Layer 9 of a small transformer language model trained on English Wikipedia (13 layers, counted from 0, width 128).
A neuron's activation on a vector x is GELU(weights . x + bias), where the dot is the dot product.

Input weights of the MLP neurons that the questions are about. A number n stands for n times 0.003.
n8 (bias -0.098): 1 8 23 24 60 3 19 5 8 2 -13 23 5 -2 -3 -49 14 13 42 -19 56 -1 42 -38 -19 17 6 4 -12 23 6 9 -5 -2 2 45 64 15 -2 -11 54 33 49 -33 -11 10 -38 -43 16 44 18 -11 0 -61 -3 -7 9 -9 34 29 82 50 -13 -32 -33 21 13 -47 -2 -9 -44 -57 53 17 18 34 21 35 -27 2 38 -19 35 -4 -1 -1 -1 -35 8 6 3 11 9 -11 -10 -39 24 6 24 -20 -3 -16 -10 -53 14 12 -11 2 3 54 -17 -29 -14 0 -74 27 -64 19 -21 -53 26 -6 -74 -64 -13 -29 -17 -22
n17 (bias -0.054): -14 43 13 -41 -8 -23 -7 26 -9 -9 -17 21 39 72 12 28 23 -15 -41 17 27 19 8 -11 -9 -12 -22 -13 -40 -7 7 66 -41 13 -41 -4 33 0 -15 34 59 5 -18 61 -21 -96 -2 -21 10 -11 -23 -7 -15 22 -38 -38 11 9 16 -15 46 28 -77 34 24 -27 19 10 33 49 -52 61 -18 -5 -37 -2 56 5 8 -7 7 -11 -31 -1 58 -7 -43 -28 0 5 54 4 47 -30 -18 -24 22 -58 -8 -96 3 -22 64 35 -18 41 15 14 3 -17 -46 -19 21 -12 -20 -22 1 -16 -17 2 -39 25 -55 21 10 7 24 39
n44 (bias -0.167): 65 31 -6 15 -13 -20 -13 64 58 3 -36 -2 -1 -14 -10 -46 -28 -7 -64 -19 47 20 -59 -52 -7 -2 3 -33 -21 -13 31 -23 -6 2 64 -11 -3 -26 -39 19 -31 -19 -5 4 -23 -1 21 18 -36 8 28 -14 -17 -30 -31 34 11 -19 -30 -34 -2 -27 20 -52 -16 74 -16 26 58 12 -2 20 2 -7 55 -28 26 -51 23 -76 5 1 -39 -14 -10 24 36 24 -5 -10 19 64 8 35 53 6 41 -35 16 64 -23 -62 9 44 -43 -22 -23 27 -28 -14 -8 -36 -3 48 20 -3 48 1 -28 60 27 -11 21 40 -38 -5 0 -31
n76 (bias -0.094): -11 -14 13 11 14 10 65 -39 -7 -1 -12 -24 -12 5 -5 19 -8 -59 -48 -8 -17 31 49 -27 55 54 41 20 -32 16 1 -3 -81 34 -22 9 -7 13 -19 7 -2 40 -37 45 34 9 25 35 19 -33 10 -37 6 -18 -7 -26 3 -8 11 7 -33 35 29 -8 32 -14 38 -31 -33 0 4 8 19 10 12 -24 -15 -36 -17 1 -24 17 -2 -31 17 -30 -6 -59 -25 35 -2 -27 30 40 1 -10 -34 20 75 -7 2 -1 11 -63 -17 27 53 -18 21 34 -8 -19 23 23 4 -18 -25 32 -20 -20 35 -6 39 14 -2 -55 -3 -9
n134 (bias -0.095): 10 -49 -5 5 21 27 -2 -9 -37 4 12 4 35 31 -19 57 54 24 24 36 -32 23 -38 -41 14 -61 -47 -1 -44 -48 27 36 -21 11 43 -45 -30 -22 -55 9 28 65 -39 39 -12 8 10 30 -60 -3 21 -25 53 -2 13 16 -22 4 -1 13 18 -42 -36 56 62 7 3 -14 1 -37 10 -28 -20 -1 1 8 -36 7 1 7 -20 25 -56 -41 51 2 -1 -17 -10 32 -15 13 23 -9 -12 42 -10 -13 20 11 28 6 -18 -65 33 33 -19 11 17 -16 6 37 -11 -1 -51 -40 13 -25 -22 7 -9 4 -21 49 2 34 49 -35
n173 (bias -0.040): -24 -18 16 27 -13 -39 34 -25 -11 -43 10 -1 36 22 -2 48 -23 -2 -16 -17 0 -30 6 -11 13 61 -52 -53 -30 42 -49 -11 41 -19 68 -8 10 -25 9 -30 39 28 -2 2 25 -2 -44 10 -24 -37 -25 -11 10 -50 24 3 -16 -60 -7 6 8 9 -10 -17 57 -12 16 40 21 2 -48 -61 34 -34 -41 7 -4 -72 23 21 13 -12 -8 20 8 -17 21 11 -4 -27 -29 -12 -45 34 -13 5 9 29 9 15 -31 -23 12 12 -32 59 -1 -17 -10 33 45 16 10 34 14 11 -7 20 -10 35 -24 49 5 10 39 8 -29 -3
n179 (bias -0.141): 41 -36 -12 -10 14 45 20 8 -17 25 -7 -70 22 -32 15 -13 -31 -8 -46 -41 -28 -3 7 -6 59 -30 -19 63 -32 11 -10 -23 -34 20 -13 -14 0 -51 19 -41 37 -49 25 -12 9 -24 12 19 10 -3 -3 -1 7 3 6 8 1 -24 -10 -13 38 -2 19 -40 -14 6 -27 -61 36 11 12 30 12 23 24 11 -9 10 -40 22 27 -52 6 -46 -3 -29 3 -13 0 -17 -11 63 46 -21 -27 10 -41 -6 7 -62 -45 -12 77 34 36 32 5 9 -32 39 50 -2 18 -4 -13 -50 -1 22 -32 28 63 -34 28 23 15 40 28 -2
n191 (bias -0.131): 16 0 -16 -8 -37 62 8 -22 45 -9 -33 71 33 -19 -51 -8 14 36 -32 -29 -8 -38 -20 13 -14 -24 58 -2 -15 -1 2 16 40 32 54 1 3 -23 -17 -31 -50 25 -38 18 7 7 -15 -9 40 36 16 -37 -34 -40 0 -3 -65 12 -8 39 28 -30 19 20 4 20 -6 23 -4 -17 11 33 -59 -41 -27 -16 36 29 11 -13 7 -54 -26 1 20 -20 -29 -44 46 18 -35 -9 27 -25 14 2 -5 43 -15 -25 6 4 42 45 -33 10 -38 4 -5 24 30 -48 -35 -43 12 64 -10 36 -33 -6 -8 -20 31 13 -16 -27 10 56
n391 (bias -0.062): -47 -16 57 0 32 47 34 -26 32 -27 -40 -49 17 -23 7 -18 26 -18 -62 20 -18 54 -44 -42 49 19 22 8 -11 -48 8 -16 -19 31 -43 1 9 1 49 -27 -24 8 -21 -12 -2 -15 -13 -34 -2 -23 47 33 9 -24 48 34 -28 -23 -1 -13 12 4 -36 13 38 -21 -32 -6 -20 -34 -1 26 -2 -24 14 -14 -12 -60 11 33 -1 -9 32 35 13 33 -35 -18 2 5 8 -19 59 -9 -35 2 -5 11 7 -17 13 -52 1 16 13 20 -12 -20 -14 -2 -32 -9 7 44 17 -6 75 -25 -18 31 35 5 -14 18 7 28 27 -13
n395 (bias -0.049): 20 32 -22 66 -31 31 -7 37 -5 -26 8 17 -28 -7 -52 26 -11 40 -21 -57 50 1 53 -21 12 -26 16 -17 -3 -23 -72 25 45 -8 5 60 -32 -3 -9 9 -29 -30 -17 23 -34 -34 48 -2 14 -3 -24 1 -26 -2 21 15 19 -12 -18 37 -38 -12 37 30 -23 -30 15 -26 -18 -7 -39 29 -6 -36 12 1 13 -29 2 -39 -43 -21 -11 -7 -30 -28 41 39 20 11 -7 77 8 -4 -7 9 -6 -15 -10 12 65 2 8 -23 -15 -3 21 -14 14 -1 -42 -4 -11 -41 6 31 -7 10 -2 19 11 -21 0 -35 -10 -2 57 3

Each question shows a token from some text and the vector x that enters the MLP there. A number n stands for n times 0.083.

"na": -17 3 -6 2 -4 3 24 -19 -22 -1 20 -8 8 -33 -23 13 9 17 -28 -23 -41 23 -7 4 11 -5 25 9 -4 -17 -1 28 7 -25 17 4 -21 16 -15 10 -17 31 -4 -15 27 33 19 -8 -12 17 1 11 17 9 31 -8 18 -14 -19 25 -2 -17 7 -5 -9 3 -23 -20 26 -11 -25 13 7 -3 -12 -15 11 10 -1 -10 10 2 10 5 -2 33 9 13 5 -19 4 1 -12 3 -4 -4 1 -16 -16 -8 -24 -9 -2 7 -29 -15 25 -32 -30 24 -14 30 0 3 16 -7 -7 12 32 -2 10 -31 -10 8 20 25 -1 -6
Which two neurons fire most, strongest first? n395, n391

" the": 12 22 -31 0 6 -7 7 -5 0 9 1 -19 17 -4 -12 24 9 2 18 8 -24 29 -3 -5 0 -3 16 1 -36 -17 -8 12 -22 -39 7 -18 -7 -13 2 -5 -29 -10 1 -3 3 -5 2 12 6 8 -28 5 -4 0 24 9 -9 18 -4 23 4 81 -18 -3 6 13 7 32 -8 2 18 4 1 25 -4 -15 5 -3 2 9 -5 14 1 -8 -10 15 -13 -3 -13 -25 7 2 -20 -7 -18 0 -1 -14 -22 -3 8 -2 16 26 8 9 -9 -29 -26 15 7 -4 -1 -16 -19 8 -6 8 15 13 -1 -21 -4 -4 15 13 -18 5
Which neuron lights up most? n17

"ally": -2 12 -11 8 -6 -10 13 3 -2 2 4 23 -3 -1 1 15 6 -16 22 -15 -5 15 9 16 -6 2 51 11 -20 -15 -12 -9 -23 -18 27 -16 -24 -13 8 3 -8 28 3 -5 -16 -28 -11 11 -9 15 -14 4 -12 2 17 12 -18 1 17 7 -28 -1 -6 23 13 15 19 6 11 11 2 31 1 13 21 -25 10 6 -19 2 14 -9 3 26 -14 47 -18 17 -31 -10 4 -20 -4 -8 -26 -35 10 -14 1 -9 24 6 -8 -7 -3 11 9 -29 -28 9 -9 -3 -9 -7 -7 15 1 32 33 6 -16 1 -34 3 -8 13 15 -36
The three highest activations, in order: n17, n395, n391

" it": -3 -12 -25 0 3 -11 -12 -3 -32 -21 2 0 3 14 -1 30 3 4 18 -3 -24 21 -3 0 -15 -9 10 0 -49 -7 -20 -5 -42 -18 15 3 -6 -5 -1 5 -30 10 11 15 2 -19 -6 11 -35 21 -17 4 -19 18 6 27 1 0 -7 -7 -6 23 2 25 -11 7 19 18 -1 -12 3 25 6 3 20 6 0 -15 -23 22 6 26 0 -5 0 61 -10 5 -7 -6 14 2 -28 -5 -7 -29 -22 -1 -1 -10 10 8 22 33 11 -14 -1 -16 -15 27 3 20 -8 0 10 1 -8 22 21 -4 -2 -4 0 -1 15 -14 14 -14
Which neuron lights up most? n134

"ection": -34 -3 -15 6 16 -16 -3 10 -23 -17 5 -15 2 20 -6 30 20 -6 13 10 13 44 -11 24 -9 24 10 -17 -18 -23 -4 0 -15 0 23 -2 -8 6 -35 12 -8 32 1 -7 -26 9 -23 -1 -10 17 -8 22 -8 0 26 16 1 -21 -1 -2 15 5 -18 3 7 -12 28 1 5 -9 21 31 -10 6 -8 -19 5 17 1 7 -1 -18 -3 -4 -16 30 8 -13 -10 -6 11 -8 0 -13 -14 11 27 -6 4 -9 7 -2 36 -14 -26 -24 -11 -34 -32 -2 21 2 -2 -18 1 -6 23 -11 45 13 21 -12 -7 -14 -8 1 0 1
Which two neurons fire most, strongest first? n134, n17

"ing": -12 1 -27 -17 9 15 11 0 2 -4 3 -17 -4 -9 3 21 14 -24 27 5 -4 17 -5 0 0 -7 27 24 -34 -17 -6 12 -3 -11 13 -1 14 4 -28 25 -28 -4 -20 7 -14 10 -23 -4 -5 31 -20 15 6 13 41 2 1 -4 -5 19 35 22 -6 -9 18 28 6 2 -2 -8 35 11 -12 4 -6 4 -3 -5 0 18 -7 -4 -15 -15 -32 28 -2 0 -21 -29 4 3 -3 -23 0 4 -8 9 -11 -1 5 2 12 7 -3 -9 -8 -55 -17 -11 -7 5 -22 8 -27 -10 17 -16 29 2 22 -15 6 7 -12 30 -2 31
The three highest activations, in order: n134, n391, n179

" ad": -6 9 -12 -22 2 -2 22 24 12 -3 26 -25 9 -15 2 34 6 5 47 -8 5 32 29 10 -30 -15 -1 -20 -13 -22 10 -4 -25 -34 3 14 0 33 -1 5 -9 -13 -1 -24 -30 3 -4 3 -6 7 -23 15 5 4 21 11 -9 7 10 38 9 7 -11 -30 -10 23 5 -7 -8 -17 -6 11 20 19 -18 12 9 -5 -4 2 6 -9 23 21 -16 20 -23 -19 -8 -13 9 -12 6 21 9 -26 -11 12 -6 -19 -18 5 -7 12 -32 -1 -25 -30 -12 -6 10 4 4 9 -17 2 2 9 31 1 12 -2 -11 -2 11 22 -5 -23
Which neuron fires most, and how strongly? n8, at about 2.4

" ge": -27 2 -25 2 4 -5 18 -5 -8 -34 15 -14 -10 -11 10 16 -14 12 21 -2 4 12 -3 -12 0 -6 10 0 -11 -11 -19 4 -10 -44 9 -1 3 -11 -9 14 -33 -11 3 -5 36 22 27 14 -8 4 -14 -7 16 -10 2 8 -29 19 -2 15 16 13 -3 -20 -18 17 8 12 8 -14 -13 5 4 33 -5 -11 0 -9 -6 36 -7 37 -12 -2 -17 22 -12 7 -17 -23 34 -4 -1 0 1 -32 2 13 31 2 20 -11 8 29 -15 22 -38 -26 -18 3 6 7 -19 -15 7 -12 20 25 17 11 2 -20 2 16 13 7 3 -32
The three highest activations, in order: n173, n44, n391

" difficult": 14 2 -23 11 -12 13 18 1 -23 -19 -2 -9 15 -7 9 12 -1 -10 52 -17 12 18 -5 19 7 -19 6 -6 -25 3 -5 -12 -15 -39 31 0 -20 -4 -16 18 -16 15 7 -13 -21 -10 -11 -13 -20 9 -31 28 -22 -14 38 1 -9 21 12 -7 -4 4 -1 -21 -18 0 35 14 -10 12 -2 21 19 30 29 -14 17 12 -3 -1 11 -2 1 6 -16 30 15 -4 -11 -28 19 -36 -13 12 -15 -1 4 12 -7 -12 3 7 14 0 10 1 -5 -14 -23 4 2 -7 -27 25 9 -7 -9 -13 36 -12 5 -7 31 6 -7 -8 -4 -17
Which neuron lights up most? n8

"n": -20 27 -10 -2 9 4 4 4 -25 -5 -5 -24 -24 -9 -7 12 1 -7 10 -20 -24 27 22 -6 13 4 41 5 -25 -1 -32 17 -8 -6 9 17 -24 7 -19 18 -19 30 -23 -8 34 22 6 -7 -12 -21 0 9 -2 -19 21 -4 3 -8 -12 21 0 -24 -9 -8 20 8 -10 -6 5 -20 -11 24 1 5 -10 -20 4 6 -14 8 -11 21 10 -11 -9 33 -8 3 -13 -8 14 9 -13 22 0 -2 9 -2 1 -8 -8 -8 5 13 11 -4 30 -63 -18 15 0 22 -12 -11 0 7 1 3 33 -3 25 -9 -15 17 11 35 9 -15
Which neuron fires most, and how strongly? n76, at about 2.4

"est": -5 20 4 18 -5 -5 10 14 -20 -23 -10 -11 -15 -14 -1 -9 3 1 11 -12 -39 10 4 8 1 3 8 -11 -18 3 5 23 -3 -63 -4 -9 0 -5 -30 8 6 -4 0 9 -5 5 1 16 -15 23 5 17 18 15 34 -12 14 35 1 1 17 -3 -4 -22 25 -17 -16 11 -14 -25 15 6 27 -5 -10 2 29 -25 -6 18 11 4 -2 0 -20 29 7 3 -20 24 12 -5 -33 5 19 28 16 -23 3 -13 -13 12 3 0 0 -16 -14 -17 -19 -18 21 -2 7 12 29 -16 11 -2 33 -1 -18 -49 15 2 -12 0 10 -37
Which two neurons fire most, strongest first? n44, n134